Layer 4 of a small transformer language model trained on English Wikipedia (10 layers, counted from 0, width 64).
A neuron's activation on a vector x is SiLU(gate . x) times (in . x), where the dot is the dot product.
The model reads these tokens: " long" " ass" "ociation" " with" " class" "ical" " and" " modern" " d" "rama" "." " She" " performed" " at" " the" " O" "reg" "on" " Sh" "akes" "pe" "are" " Festival" " in" " " "1" "9" "5" "4" "," " playing" " r"

The vector x that enters this layer's MLP at each token. A number n stands for n times 0.023.
0 " long": 6 10 12 -7 -32 -4 -77 39 -9 -13 -41 -16 -7 35 -21 33 -25 -15 8 -18 -11 -16 -17 -5 -3 4 -31 -11 5 -28 -2 13 19 -20 1 6 -11 -8 11 10 -24 12 9 1 10 -10 -31 -12 8 -24 11 -13 30 29 21 36 -31 -12 -15 74 -21 -18 28 -2
1 " ass": -46 8 -8 3 -24 -38 24 9 -4 0 -11 -1 1 65 -40 -12 -16 41 46 -11 -3 -21 -5 -9 -19 2 -5 1 -30 6 0 -44 10 0 -38 1 -16 -28 2 -19 27 11 19 12 18 -7 -2 -9 26 5 18 -39 25 28 10 20 49 -18 -5 -13 -25 2 -18 34
2 "ociation": -9 12 -7 -39 -13 -23 -35 28 -22 37 16 -31 -16 18 14 -40 -2 35 21 21 8 -8 -12 15 11 -18 24 -31 7 8 -23 7 -28 -34 25 -2 32 19 -38 -1 -11 19 25 -7 35 -30 2 -19 38 16 2 19 -23 -10 -29 -15 -8 -13 6 2 -8 -22 4 25
3 " with": -15 13 16 1 -10 -12 -18 -1 -13 -12 -10 5 35 7 12 -10 5 15 8 11 -3 33 -44 21 13 5 -12 -6 32 -16 -33 -4 -11 -26 5 9 -38 -1 -23 16 8 10 1 26 -10 -18 -2 -52 68 13 -9 19 34 13 -51 -20 3 6 -15 -37 -28 -17 -9 -1
4 " class": -8 6 6 -10 29 11 -54 -6 -5 4 -13 23 2 -23 -11 -2 5 9 5 9 2 38 -5 10 13 -13 0 -38 -2 8 -33 -6 10 -11 -34 -6 34 -16 1 24 19 35 20 -15 -12 6 -21 6 59 -30 25 -9 -11 11 24 -4 -20 36 -21 17 9 -20 25 50
5 "ical": -14 3 23 15 9 -4 -56 33 -7 13 -31 -23 -19 -6 4 -14 -14 36 -1 1 -22 -11 -4 -3 -14 -3 -1 -5 29 -4 -21 -43 24 12 -8 16 2 2 -73 11 -56 27 19 12 -24 -13 -9 -15 41 9 3 17 -15 2 6 -39 -9 -35 8 -14 -20 3 4 3
6 " and": -18 26 54 -16 -1 -8 -34 -2 16 0 -1 -17 31 17 1 12 20 28 -10 -6 -10 30 -40 -2 -43 41 -38 0 56 -14 -23 4 10 -16 14 -9 -12 5 -20 13 -1 16 -2 4 -22 -9 -7 -20 27 -8 17 2 0 1 17 -6 51 3 17 7 -6 28 2 25
7 " modern": -2 27 2 1 20 -15 -75 15 31 6 -42 0 -11 11 -13 -38 -25 40 19 -3 16 -4 15 3 6 44 -23 -7 8 -4 2 -5 6 -15 3 4 -12 35 -20 9 11 2 10 -14 17 25 -26 29 58 18 4 -13 9 29 28 -28 -25 -17 -32 -3 -17 1 -16 -4
8 " d": -21 -18 9 -11 3 -23 -12 26 -36 -3 6 -5 2 33 -20 -1 -56 -4 1 15 6 56 2 4 47 -49 -19 12 -19 0 51 5 33 -2 3 1 5 9 -15 2 -44 39 -4 -38 -6 -10 -20 -36 -6 13 -16 -43 18 26 6 12 -3 -9 52 -18 17 2 -27 45
9 "rama": -1 10 10 0 24 -42 -9 23 -38 15 -3 -3 4 12 41 4 -37 21 -17 0 -21 22 4 5 4 2 27 -1 31 13 3 13 -32 -18 -2 -3 37 4 -56 5 20 31 8 -34 -42 -10 3 -14 33 -24 11 24 -20 13 -33 -9 -21 -21 36 34 -34 -37 9 4
10 ".": -50 -18 33 20 -48 -4 -6 24 -17 2 21 6 -17 16 9 1 -15 -17 -7 11 16 19 34 20 -23 -10 -11 11 -6 73 -45 10 18 -38 5 14 10 -26 5 -3 -19 7 20 -5 -21 -22 -10 -19 5 -19 -10 4 19 13 12 4 18 7 38 -18 -13 -26 -21 -5
11 " She": -9 -9 -3 -37 34 -6 -47 -14 -19 -25 31 0 -2 21 22 4 -32 41 -6 -2 -3 13 -12 18 -26 -22 -10 -7 1 22 24 -11 -9 8 -21 -9 -13 -6 -17 -14 74 -6 14 31 -44 37 -8 -42 13 -4 40 11 -7 -10 16 -33 32 -24 -39 38 -37 -3 -34 -7
12 " performed": -1 1 -18 0 12 -8 -27 38 -64 -31 -6 -11 11 33 42 10 -9 -11 2 -6 -7 28 -15 13 34 27 -24 -10 23 5 -50 1 -30 -17 -20 -16 24 23 -5 6 -29 -3 -2 -2 -23 -17 -2 12 46 -5 51 -11 5 16 14 -36 -24 1 44 -4 -13 -61 -5 3
13 " at": 23 -1 17 10 18 42 -75 15 -35 -45 -26 19 38 -24 18 19 -18 19 5 1 6 30 -9 14 28 10 -38 -11 16 26 -4 3 -22 -11 -11 -42 -32 20 -3 8 14 -7 7 -6 -17 -22 -2 23 39 12 13 36 13 6 -60 16 -24 11 -10 -29 12 11 25 -18
14 " the": 2 13 61 6 22 17 23 15 -6 -6 -35 33 -3 -26 5 12 -17 47 -12 -22 2 -12 24 5 -2 -19 -6 8 19 10 0 14 -12 -2 -29 -35 -8 11 1 15 10 4 -7 -1 -4 -1 -1 0 79 -2 -6 3 1 19 -2 6 6 3 1 3 3 9 -53 -1
15 " O": 13 -25 -16 -44 19 -24 -7 14 9 -49 -25 22 30 -11 17 -11 -22 -26 -29 31 -14 66 1 28 12 -46 -13 -11 6 28 2 23 0 -26 3 -15 -2 -1 -23 -8 -17 18 -21 -11 23 10 -15 -15 7 -9 22 -36 5 11 9 3 19 4 10 0 20 44 -7 -23
16 "reg": -58 -24 -3 17 -16 14 -28 -27 2 -20 -13 -45 -61 -2 -33 -24 -15 28 16 -5 -13 -41 -6 8 -34 -31 -18 5 9 4 4 -14 7 10 -13 -12 -2 35 -33 1 11 7 -9 -13 26 3 -1 38 22 -10 -34 -22 41 -6 -8 -2 56 16 -10 -1 17 22 -15 30
17 "on": 13 0 3 8 9 -4 -70 -3 23 3 -7 -41 -28 7 0 0 -3 49 24 28 7 -27 3 22 2 -22 18 3 21 30 0 19 16 5 6 -26 -3 32 -31 -20 -22 -4 -20 -17 -18 9 -10 47 36 -17 -19 -11 -37 -29 4 -16 -15 -19 23 1 -27 -5 28 4
18 " Sh": -3 18 -22 -10 21 -46 -36 56 -35 -19 1 5 2 -3 -25 9 -12 -28 -4 -4 7 54 -2 7 -37 4 1 18 5 -5 15 -25 -10 -3 14 -34 -40 -10 -33 8 48 -15 -12 -5 -12 3 -16 -55 -12 2 2 2 56 12 36 39 20 3 0 77 -25 -8 5 -6
19 "akes": 0 11 -24 17 0 3 -19 40 -42 -28 -6 -15 -9 15 35 5 -23 22 -3 1 25 42 -8 0 -5 20 4 -32 13 14 -15 -11 -2 27 1 -22 -23 -19 -28 -4 -26 27 9 28 -2 10 14 18 23 -19 37 -25 0 22 -91 12 -6 -24 25 33 -27 -25 -20 8
20 "pe": 20 -2 -15 6 14 25 -51 19 11 59 8 3 -50 -54 -32 -40 -42 20 17 5 10 10 1 18 -25 16 -1 29 22 36 -11 7 -2 -13 24 -57 32 -9 -31 -15 15 -2 1 -6 14 -17 -13 -39 23 -6 26 -13 -2 -7 -5 5 -1 34 5 22 -2 11 19 -29
21 "are": -1 -27 -27 7 -18 1 -41 33 9 -1 8 -35 6 -44 21 -17 3 48 0 18 -4 20 -33 11 -11 -25 21 -3 16 38 29 -3 -7 -19 0 -2 6 19 -72 -8 6 -11 21 24 3 -23 -16 -19 35 -6 -13 17 -17 -6 -22 -20 6 -19 5 23 1 2 15 -29
22 " Festival": 23 -11 -11 -11 -11 -23 -41 28 -15 38 6 -3 0 16 50 10 -38 52 24 0 13 20 14 -4 -5 -29 12 -31 24 27 -37 -29 -26 -16 11 12 20 17 -53 -4 30 -1 23 -20 7 5 1 24 41 -3 36 17 -30 -3 -13 -9 -1 10 17 -4 -28 -26 -10 -30
23 " in": 21 17 27 -11 -33 25 -26 38 -32 9 -7 -2 46 -1 9 7 -55 21 11 -20 4 52 18 -9 -7 15 13 16 26 3 -38 1 -12 -10 9 -1 -34 3 -16 16 -5 -15 8 22 7 14 7 34 42 -4 -13 20 4 1 -70 1 -9 7 1 -3 -48 21 16 20
24 " ": 5 12 18 -31 -14 -1 28 7 14 -11 -64 20 -9 21 7 38 -33 12 -11 -6 19 38 40 -7 15 16 20 -16 26 22 -20 -12 45 -30 -9 -35 -16 -3 30 -2 -20 15 -1 -16 3 31 7 33 -28 -7 9 -26 14 20 -17 29 8 19 -5 -20 -12 -34 -11 -19
25 "1": -2 -4 15 -49 4 23 42 28 -17 -26 -21 -8 12 26 -7 3 -58 -5 -18 10 -21 19 60 22 -13 0 -20 -2 29 29 -27 10 50 -21 -15 -2 11 12 24 -13 -11 -23 20 -9 1 33 27 6 21 -11 13 -12 34 6 10 5 -18 16 -3 11 6 6 11 19
26 "9": 21 -32 17 -8 28 -38 32 33 3 -7 -32 -9 0 14 17 -3 -19 -1 5 13 -23 8 29 18 -22 22 24 3 42 5 -14 1 15 -9 -3 -15 49 -1 21 -3 34 7 20 7 -6 33 1 55 9 6 20 -8 32 2 -40 -24 -41 23 21 -11 4 26 -39 -40
27 "5": -16 -9 -3 24 5 -36 11 -1 1 12 -46 0 -8 12 24 -46 -13 0 16 12 -14 3 3 29 -11 21 34 4 44 13 -27 11 -34 -3 25 -14 31 3 2 -2 93 4 23 32 13 27 18 37 16 1 -20 -11 1 3 -8 -4 -20 12 43 -5 28 -13 -5 6
28 "4": -12 -9 -9 32 -5 -23 -37 -8 20 16 -50 -1 8 25 36 -18 -8 -9 17 32 -11 -4 14 27 -1 8 30 15 50 18 -5 -2 -21 7 30 -16 30 3 2 0 61 -9 36 14 0 5 16 -22 23 -10 -23 5 8 6 -7 10 2 3 47 3 -1 -22 7 -14
29 ",": 10 5 49 13 -54 3 0 26 -16 -7 -17 -17 -19 3 38 -28 -31 24 3 3 18 9 45 25 33 47 -20 6 51 8 1 8 -38 -20 -1 -23 -10 -21 7 -1 13 5 -6 2 4 16 -8 -17 0 11 32 19 -2 -17 14 10 24 15 33 14 -3 7 -17 14
30 " playing": -16 18 -24 -10 7 25 19 23 -45 -26 -18 -19 26 45 47 3 -35 6 1 -20 15 19 -56 7 39 26 0 -32 25 -11 -16 -5 2 -13 -6 -12 2 14 -17 -8 -17 11 -6 6 -5 -28 1 22 51 -3 40 2 16 6 -7 -9 -20 -23 38 34 3 -2 -36 43
31 " r": -12 -8 25 -2 2 -56 -34 17 -33 36 -3 -5 23 24 -38 -18 3 -34 17 -23 28 -1 -36 -3 38 24 10 -4 4 -5 18 -6 -38 -4 9 -50 -37 0 -45 5 -32 53 11 -15 16 7 -9 -11 -35 2 18 -24 25 6 11 -22 12 12 25 2 13 22 -25 45

Each question shows the input weights of one neuron of the MLP. A number n stands for n times 0.0081.

n176 gate: 19 9 16 -6 6 21 11 -7 29 6 -13 -25 4 -21 -17 -19 2 -30 -26 -14 1 -13 17 15 -12 -31 14 -23 -14 -11 -14 32 9 34 1 30 -5 -17 25 11 11 2 -2 13 35 42 -2 -3 2 23 10 -24 -26 55 -4 20 -2 -10 -11 11 11 14 28 -7
n176 in: -20 9 -20 24 12 13 8 5 -4 -2 -5 15 -18 -1 -4 14 56 -10 6 3 -36 29 -9 5 -11 5 -24 29 7 11 38 -6 -5 -1 4 7 -4 1 9 10 -39 1 37 -18 -1 28 -22 0 12 -12 -12 13 20 -7 27 6 -5 -12 -12 -20 -17 -15 -24 -8
On which two tokens does it fire most, strongest first? 22 " Festival", 2 "ociation"

n189 gate: 22 -18 14 15 10 -4 -5 19 0 2 24 -5 -11 16 -4 -4 3 7 -6 17 29 -13 -3 34 -7 -19 17 14 -9 4 9 0 -12 -16 15 -1 10 -6 22 21 9 -18 -7 -3 21 -7 -19 -2 4 4 25 -18 -15 -10 21 -24 3 7 1 -12 -16 -7 16 -10
n189 in: 4 -8 -17 1 -21 -3 -2 10 -15 -12 8 5 -13 -8 12 9 -12 -17 -5 -5 10 6 10 7 21 1 -7 17 -8 -2 -11 -9 0 -12 16 5 36 3 -3 6 -22 26 13 -20 -16 -10 -15 -3 -8 -5 29 14 9 -21 6 28 -3 17 -1 1 -3 5 10 0
It fires most on token 20 "pe"

n104 gate: -11 13 5 20 15 15 21 8 12 10 -27 25 -11 1 -23 -25 15 4 16 -10 4 13 35 0 -6 10 4 4 5 -15 -7 -5 11 -20 -7 26 -1 -7 -3 -4 14 2 -8 -16 36 14 10 -17 3 -2 -9 17 12 1 1 0 -10 -11 26 -3 -36 -14 24 0
n104 in: -23 28 10 10 -4 -7 15 -19 -8 -3 18 11 6 -8 22 -5 -1 -1 -20 -19 4 1 -9 30 21 -9 8 6 -7 -2 -21 33 -28 -5 -11 12 -6 -9 -12 -26 19 -7 12 -10 -5 13 -5 7 6 2 -9 1 -26 0 4 11 -17 4 -3 18 1 -22 4 26
It fires most on token 27 "5"

n107 gate: -13 -9 0 -32 -9 11 8 9 10 22 -17 -18 -12 3 4 -11 39 -13 10 -6 -16 -9 -16 14 -21 -9 -10 -5 -6 -30 23 5 -25 -4 -36 15 10 -1 17 -21 42 28 -8 -20 -21 6 2 11 -6 -8 23 -36 -15 -9 -2 3 -17 5 -20 17 -1 21 -4 21
n107 in: -9 4 23 -35 7 0 5 -3 9 -1 -9 22 -7 -10 -16 -27 18 9 -17 -18 2 -9 -6 12 -22 -2 11 -21 8 -28 -24 4 12 5 12 29 -22 -10 5 -21 31 22 9 -20 16 -1 33 -12 31 -13 31 11 -2 19 10 3 25 8 -13 -9 14 6 7 13
It fires most on token 4 " class"

n76 gate: 20 -4 -12 16 -28 -11 -34 -74 -22 5 -13 46 -6 -19 -1 -8 8 15 -8 37 -10 -19 7 43 29 7 23 9 -1 -19 10 -22 -7 8 15 35 5 9 -5 9 -4 -42 34 17 12 18 50 4 -9 -11 -14 -19 8 3 -4 43 -28 11 -11 24 17 -15 -17 -4
n76 in: -12 -16 -18 -23 -49 8 -9 -13 -22 -28 -4 5 11 -21 13 -40 4 -18 -19 5 8 -11 -18 -10 20 -2 34 -1 -13 1 35 -6 -24 14 19 16 20 12 1 38 -6 -58 0 3 7 -13 43 -24 22 -43 -16 -12 -22 6 14 5 -1 0 -7 10 -30 -29 -16 -15
It fires most on token 28 "4"

n171 gate: 4 -33 11 4 -23 18 -12 34 9 10 1 20 -61 35 1 -31 4 5 -3 20 15 13 -26 3 -33 7 3 37 4 -19 74 18 -1 -6 -28 18 -31 -29 5 9 -8 -3 17 -18 -23 -17 -13 29 -10 16 13 0 -26 -22 22 -36 -8 2 -15 -15 -5 -18 -11 -32
n171 in: -10 -1 34 31 2 -5 26 -13 -25 27 19 19 0 -8 -25 -3 -9 30 -7 -16 -3 -49 21 4 -7 11 -6 -12 -22 -20 24 -13 -29 13 56 -33 41 20 8 30 -8 7 -4 -15 -12 -9 40 0 -5 41 -2 -26 -24 16 -18 -8 -30 1 9 28 1 8 20 8
It fires most on token 15 " O"

n164 gate: 13 -24 -16 1 -21 -15 5 -12 17 3 40 13 1 18 29 29 22 24 4 2 13 3 -27 25 2 -34 -4 14 10 2 36 -14 19 13 -35 24 -18 12 -1 -1 -54 4 31 -2 -17 -17 -11 19 -15 -8 0 33 4 -20 25 -9 -13 -27 -4 -2 17 -41 -18 -16
n164 in: 4 30 -16 41 38 -13 16 -11 -23 -10 -12 -15 -8 19 13 13 -16 -6 10 23 17 27 5 12 7 -6 3 -53 20 -15 -11 24 5 -8 6 9 8 7 -3 16 -10 20 10 -3 -31 19 -22 10 2 -19 0 -7 19 37 -11 24 -65 23 -1 5 -30 -6 -6 19
It fires most on token 8 " d"

n91 gate: 25 21 -6 -11 -5 -15 14 12 -19 -11 3 -1 39 35 26 -12 -7 -8 15 75 23 -38 46 -23 -9 10 -15 -5 6 -7 1 -48 -17 1 -41 23 -20 21 -15 2 -18 -25 -18 7 5 -35 -14 -2 -10 39 34 10 4 8 16 -7 35 -2 -19 -41 13 -4 -14 27
n91 in: -17 -6 -5 -15 12 -9 2 -50 -11 14 -6 0 -39 21 39 49 -4 16 15 5 32 32 3 28 -40 -36 -6 41 10 -4 11 39 0 4 8 10 -23 25 -2 -13 -20 -22 32 18 4 15 12 -23 4 -24 -11 4 27 15 -2 2 11 -8 10 -13 19 -16 -12 -6
On which token does it fire most, and how strongly? 4 " class", at about 0.21

n106 gate: 18 5 21 -13 -1 6 23 -19 -32 25 11 -31 -15 -9 36 -39 10 9 16 -7 -14 -17 27 -28 36 -11 -15 7 -1 -9 10 26 5 13 42 -11 -33 29 -5 -36 13 -9 11 2 -13 -7 -14 7 -43 -7 -17 22 -19 -20 -41 30 -22 21 7 38 15 21 3 -10
n106 in: -16 26 14 2 -29 24 23 9 -4 -11 14 1 -23 18 21 11 -26 -5 14 -5 4 2 4 -23 12 -28 -19 -15 -18 11 5 18 31 -28 15 -24 -1 -2 -22 7 7 16 27 -46 27 -24 2 -2 13 7 19 29 -16 0 11 23 8 -6 -7 -20 -3 -26 -27 40
On which two tokens does it fire most, strongest first? 29 ",", 2 "ociation"

n93 gate: 57 -1 11 -11 21 41 87 -3 12 -10 1 -4 -10 -46 -6 0 19 -22 2 -12 -4 38 24 -4 9 29 7 12 -22 -32 16 24 25 -1 -28 4 4 -19 32 11 -2 -46 -10 -19 21 21 -9 -10 -37 46 -8 10 0 4 17 0 30 31 -61 11 9 40 4 -24
n93 in: 10 -27 5 -18 -10 24 9 16 -14 -7 5 14 -16 -29 -11 15 -6 10 -15 -23 6 10 -24 13 46 6 31 -1 3 -28 22 -17 48 -33 1 -49 11 -10 9 30 -6 -44 -9 -3 -9 -1 6 -3 2 2 4 -1 -12 -18 37 -9 15 44 -16 54 -4 14 -28 -13
It fires most on token 24 " "

n30 gate: 13 -27 37 -5 7 3 16 -12 0 -17 -4 -5 -5 -3 13 55 12 22 17 -11 31 22 -29 -20 5 10 38 3 1 -31 -29 37 -41 17 33 -41 19 -34 13 -16 -33 3 -23 13 60 -19 35 -8 -7 -24 21 2 4 -22 4 -7 0 -21 -9 30 0 -12 -2 -14
n30 in: -11 -1 -14 -20 41 29 28 28 0 -25 6 -11 30 -5 -1 2 -19 -8 6 7 23 28 42 -1 -8 5 -24 39 3 -23 2 22 11 1 -9 10 -1 -6 24 11 -23 -40 -29 -10 -1 16 -24 0 5 21 38 -2 26 -28 -17 -13 25 4 -9 -17 -26 38 -6 38
On which token does it fire most, and how strongly? 30 " playing", at about 0.36

n24 gate: 8 -27 26 9 47 17 -12 -7 22 4 25 0 20 33 5 18 35 7 9 -2 2 42 -12 -57 -11 11 -25 25 -7 -42 14 -36 -20 -6 -37 -21 -30 12 4 24 -65 23 3 8 16 -16 -33 -9 -16 -9 -4 -23 6 -26 39 -38 20 -10 5 2 -10 7 8 41
n24 in: -7 15 5 11 5 -34 -6 -36 49 13 -34 -24 1 -17 -5 12 1 -16 9 -36 34 0 26 -6 -4 -25 14 48 -39 -18 14 27 25 -8 18 -19 26 -45 -13 39 -10 -11 -16 -1 4 24 -4 -35 -17 23 23 -6 -32 -15 -13 -31 48 23 -1 2 14 28 25 18
On which token does it fire most, and how strongly? 31 " r", at about 1.4

n64 gate: -18 -5 -7 -8 21 3 16 30 25 15 -15 -26 1 6 9 -19 -12 7 -1 -4 -8 -6 16 -19 6 6 -17 30 -5 -10 -21 50 24 4 -8 -23 25 -36 -12 1 8 18 -20 -28 -12 27 10 5 19 -25 16 51 15 -15 -25 -7 18 -34 -19 -29 1 37 -4 56
n64 in: 21 -14 26 67 -21 -10 0 -13 -2 -19 -12 22 -16 -34 5 -28 13 -2 -7 -2 2 -43 4 7 15 -7 -16 -5 15 -11 29 -14 -22 -8 9 -28 -45 -20 -10 12 8 0 24 11 1 -26 -28 -13 10 42 -40 -26 -12 44 1 -23 25 11 4 -2 6 -19 -12 -25
It fires most on token 14 " the"

n162 gate: 44 -22 11 -29 -20 -8 -10 -50 12 7 30 19 24 58 16 -2 4 6 5 18 10 55 0 6 -22 -3 5 36 -12 13 -15 -29 14 4 20 33 -40 -44 23 -14 -9 -16 -12 -18 39 -22 7 -33 1 -2 -36 28 3 5 30 -65 17 15 -33 17 22 2 14 -21
n162 in: 12 28 -43 -11 31 -18 22 1 2 9 -24 6 -1 -14 -14 -35 -29 -19 -13 21 -13 37 3 -40 16 -11 7 -8 6 26 -24 -14 -3 1 -8 32 0 27 26 33 20 21 25 21 -19 -50 -29 -5 19 19 -53 16 5 44 -18 -10 -17 -16 -26 -13 -67 17 22 -22
It fires most on token 3 " with"

n72 gate: 19 -31 -11 -11 -3 -3 -30 -6 -32 26 65 46 1 -13 8 18 11 43 51 -20 -25 55 0 12 22 -24 16 19 -2 -14 16 28 -19 19 -20 27 -10 3 -10 -24 -8 -2 23 -18 -5 1 -23 -24 -12 1 -20 63 -35 -13 1 -30 -21 -20 7 -11 -8 -30 1 -36
n72 in: -8 -4 2 -52 -42 32 -27 7 -11 18 14 -16 -39 -11 13 31 -7 -30 4 42 6 36 -17 -3 -23 -8 27 -52 -17 -16 -11 -36 -32 1 16 -1 9 28 10 -17 21 42 25 -3 -29 -12 6 -6 12 -19 16 9 -3 -7 -7 -26 -14 -6 -34 -19 -35 -9 -24 -1
It fires most on token 22 " Festival"

n26 gate: -3 -34 -12 27 -28 -19 -1 4 -13 -5 35 -8 6 -2 29 17 22 7 -7 2 9 21 -13 13 -21 13 32 7 -18 13 18 9 23 17 19 24 -29 -2 22 3 -49 21 9 -6 -43 11 -27 -27 -7 30 4 52 11 -51 39 8 2 -5 26 -23 -4 -20 14 -2
n26 in: 4 -5 12 -11 0 13 14 4 4 7 -2 -28 -25 -12 41 -19 -2 -27 -7 -1 11 15 -30 -5 -44 -27 10 -12 -9 1 -7 -16 -6 -26 -20 11 -11 17 -2 25 -9 10 31 6 -59 8 -8 -6 32 12 -40 -15 -4 -19 12 -28 -18 27 -11 -2 -9 -20 1 36
On which two tokens does it fire most, strongest first? 10 ".", 5 "ical"

n54 gate: -13 -20 8 -16 18 22 38 -29 -2 9 10 7 1 -24 19 7 -1 1 -11 -7 17 19 33 10 4 17 -2 16 -36 -13 26 12 12 -3 -6 0 5 -51 17 12 -15 -27 -36 -3 29 -11 -22 -18 -21 27 20 21 43 11 33 3 15 -4 -33 -20 -17 -12 -15 -14
n54 in: 21 -14 -46 10 22 -14 6 -9 8 12 7 -43 17 12 -6 29 1 -10 7 -2 8 7 16 17 -36 -17 0 -11 -2 25 -20 16 -7 32 1 49 -10 13 -12 0 14 -6 32 -9 -16 -10 -4 7 -3 5 -5 1 5 -16 22 7 1 -32 20 -15 5 -29 35 -10
On which token does it fire most, and how strongly? 31 " r", at about 0.29

n114 gate: 2 -15 9 -10 -5 9 -19 1 11 4 15 4 -5 -6 -18 16 14 -4 10 -9 -32 -14 3 -29 -7 -2 -10 0 15 -4 7 12 10 -13 -1 -1 -2 -13 -5 12 24 -19 -7 11 28 -15 1 -5 0 -18 10 5 11 -6 -4 22 13 -6 8 4 6 -11 10 -10
n114 in: 7 -8 3 2 6 -17 3 -23 16 7 1 15 0 -9 -8 16 17 5 -2 8 21 -2 -1 12 6 3 4 1 -11 6 15 -29 -13 -3 -15 9 -9 -23 2 9 -2 7 15 17 4 2 1 -32 5 0 -3 1 9 7 -11 16 4 -5 -6 8 -14 -5 0 -13
It fires most on token 30 " playing"

n89 gate: -6 -17 3 34 -21 3 -1 37 5 21 16 15 -19 -61 -14 42 25 -10 16 -7 12 7 -11 -4 10 4 29 6 -8 9 -22 26 -25 -10 -4 -39 15 -14 15 8 2 14 -22 -18 19 -52 2 -24 -2 8 -17 -18 -14 2 -21 43 -1 -13 18 -46 20 32 36 5
n89 in: 18 11 -5 -4 4 20 13 -15 -1 -38 -1 17 4 -31 -12 -8 -10 -11 -50 -34 -11 9 -3 -21 7 -4 -6 12 13 -7 34 -2 16 -10 -28 -7 4 19 -2 -26 -28 -7 -6 -7 8 19 22 3 -35 31 -35 -8 22 -21 -19 1 9 37 -30 6 -1 45 9 20
On which two tokens does it fire most, strongest first? 22 " Festival", 12 " performed"

n139 gate: -19 29 1 -13 1 13 9 13 9 17 -11 13 -23 50 52 16 54 -2 20 -31 33 -13 -33 -5 -3 32 41 13 17 -18 -22 14 7 2 -1 28 -18 39 11 -28 -23 5 7 58 37 -13 8 24 12 10 -38 -12 -80 44 1 -5 -11 4 -21 -28 61 -26 6 8
n139 in: -23 -44 -10 0 7 8 7 40 -8 -50 -3 -26 24 -27 -8 -22 -22 -34 -33 -9 -47 -33 11 2 20 16 -25 -15 -49 -26 -8 -28 -23 -23 2 4 7 -7 -5 -10 -18 3 -33 -10 4 13 -34 -10 -14 0 12 11 12 -21 42 10 -1 30 -33 31 -1 37 -2 3
It fires most on token 9 "rama"

n9 gate: 14 -16 -6 -9 -14 5 -16 25 13 17 21 10 -24 1 42 13 1 23 24 11 24 27 14 22 -9 6 -9 31 -3 11 15 -11 6 -4 33 24 -12 -7 20 -7 -51 -5 45 3 -13 1 17 3 19 11 -3 -3 6 9 46 6 -21 -16 4 -5 2 -4 -8 -20
n9 in: -8 -3 5 -34 -4 24 8 1 25 -18 -5 -6 5 -5 -14 5 16 -13 6 -20 -3 18 15 -18 -7 9 -19 -6 6 1 -15 5 5 -22 -14 7 -39 -18 -21 -50 -6 18 3 -5 -5 15 2 29 5 -5 -34 25 -18 11 12 5 15 -45 21 -7 21 -37 -19 15
It fires most on token 10 "."

n61 gate: 51 -35 -11 15 18 -10 17 -2 -19 24 16 3 6 5 27 37 23 -4 22 -5 -6 24 16 2 4 1 30 11 -1 12 8 10 -10 -20 -19 3 -5 -18 13 11 -45 -26 -4 2 45 -44 -23 6 12 3 5 -1 60 -13 8 -22 -8 -8 22 -35 -15 -10 8 -35
n61 in: 33 -6 -19 -21 -2 14 -19 19 -29 -3 -1 10 2 2 12 24 22 10 28 5 -15 13 -5 -16 16 29 20 9 11 21 -8 16 -8 -7 4 -28 -7 13 -18 -8 -28 -15 12 2 9 2 17 25 51 -14 -9 11 38 17 -20 -25 -6 4 36 -10 5 16 6 11
On which two tokens does it fire most, strongest first? 12 " performed", 26 "9"

n156 gate: -4 -10 5 -23 -3 -2 17 -19 -27 16 25 3 14 -3 35 29 -13 14 32 -26 -16 11 14 6 -16 27 -21 17 -16 -5 31 -23 15 41 11 -9 35 27 -20 -4 -4 10 23 37 17 -15 -13 5 -26 12 -23 -10 31 -11 -11 -3 18 29 -22 -10 45 26 -23 -20
n156 in: -15 -24 20 -29 -21 8 0 -5 -29 22 2 -26 1 17 31 13 -27 11 13 -3 -9 10 -12 24 -29 14 -33 -13 -1 15 26 -9 -5 7 2 -20 -15 12 -26 8 -24 13 2 49 8 -13 -26 -5 9 -12 -12 -4 1 -2 25 3 31 21 -24 4 16 -11 -15 28
It fires most on token 16 "reg"

n49 gate: -5 1 -18 22 26 -11 3 -10 10 8 -8 -18 7 10 6 24 0 -23 12 2 2 -21 5 -12 -21 -16 14 3 20 -9 -27 24 9 10 13 -14 9 -40 -2 -1 43 14 6 1 8 12 27 -18 -19 -1 -9 19 -23 -9 -28 35 28 -14 34 9 40 2 26 -17
n49 in: -2 -16 -8 -11 10 -7 -14 26 -18 12 16 33 21 22 3 10 24 2 5 0 -1 30 -21 -12 9 -29 3 29 11 7 -1 -19 -7 19 -8 25 -10 -14 25 9 -1 -9 17 29 7 4 -1 10 -7 2 29 12 -35 -18 -20 12 -2 -1 3 -7 24 -3 20 18
It fires most on token 7 " modern"

n131 gate: -28 65 11 -13 -44 5 6 -26 3 -26 10 30 -6 -21 52 -29 13 -13 4 6 39 -16 -34 -32 3 -19 -2 -6 -16 -12 13 5 6 8 2 -7 7 31 4 2 1 -25 4 -3 0 -20 25 -3 -15 27 -9 -22 12 -32 -9 1 5 9 -20 43 31 7 -12 22
n131 in: -13 36 15 13 -17 -1 9 -29 15 32 -22 22 -29 4 12 -1 -3 7 -26 49 30 22 28 -22 25 -17 5 -21 -12 40 -7 4 21 -29 40 10 17 17 -10 -26 10 -28 -11 0 -6 6 23 0 32 12 0 -8 1 -12 -5 49 18 36 12 8 11 24 -17 3
On which token does it fire most, and how strongly? 12 " performed", at about 0.29

n177 gate: -10 11 8 46 23 -1 29 -18 40 43 -1 -18 10 21 2 7 22 -15 -8 0 37 7 6 -29 35 0 -2 28 9 0 -11 -19 20 -37 14 -27 20 20 -17 10 -52 -30 -1 -6 8 -22 -35 -2 -11 17 -20 22 18 -11 -9 -29 -14 -32 4 6 4 -5 35 4
n177 in: 43 -19 -7 15 11 -17 -1 -21 -6 3 12 28 -5 3 -3 -6 -10 24 -15 23 17 20 -16 12 27 -4 37 -3 24 9 -12 -42 -20 10 36 24 24 22 -2 29 -44 -9 37 45 13 -15 -15 -10 19 10 -30 12 -5 -38 18 -17 -17 -2 15 21 -4 -22 -1 -13
It fires most on token 5 "ical"

n60 gate: -5 -52 -24 -7 -16 7 17 -17 9 -16 -30 -22 21 24 -20 3 6 -2 39 6 -21 28 31 4 -5 11 39 0 24 19 -25 -4 14 35 -8 8 20 24 -27 -41 22 -41 -6 -1 10 -3 13 -34 5 0 -1 -10 16 26 -2 -33 33 -36 5 -9 9 -5 31 -40
n60 in: 0 -34 -7 -31 11 27 -2 -7 6 -12 -2 18 -12 10 5 -8 -25 5 17 25 1 5 4 -37 21 -3 -7 25 12 -3 -16 -59 27 33 -25 -14 6 -1 29 -12 -5 6 7 -23 -57 -19 14 -30 -23 17 4 8 53 -1 11 -20 14 -7 19 5 -19 26 23 3
On which two tokens does it fire most, strongest first? 25 "1", 1 " ass"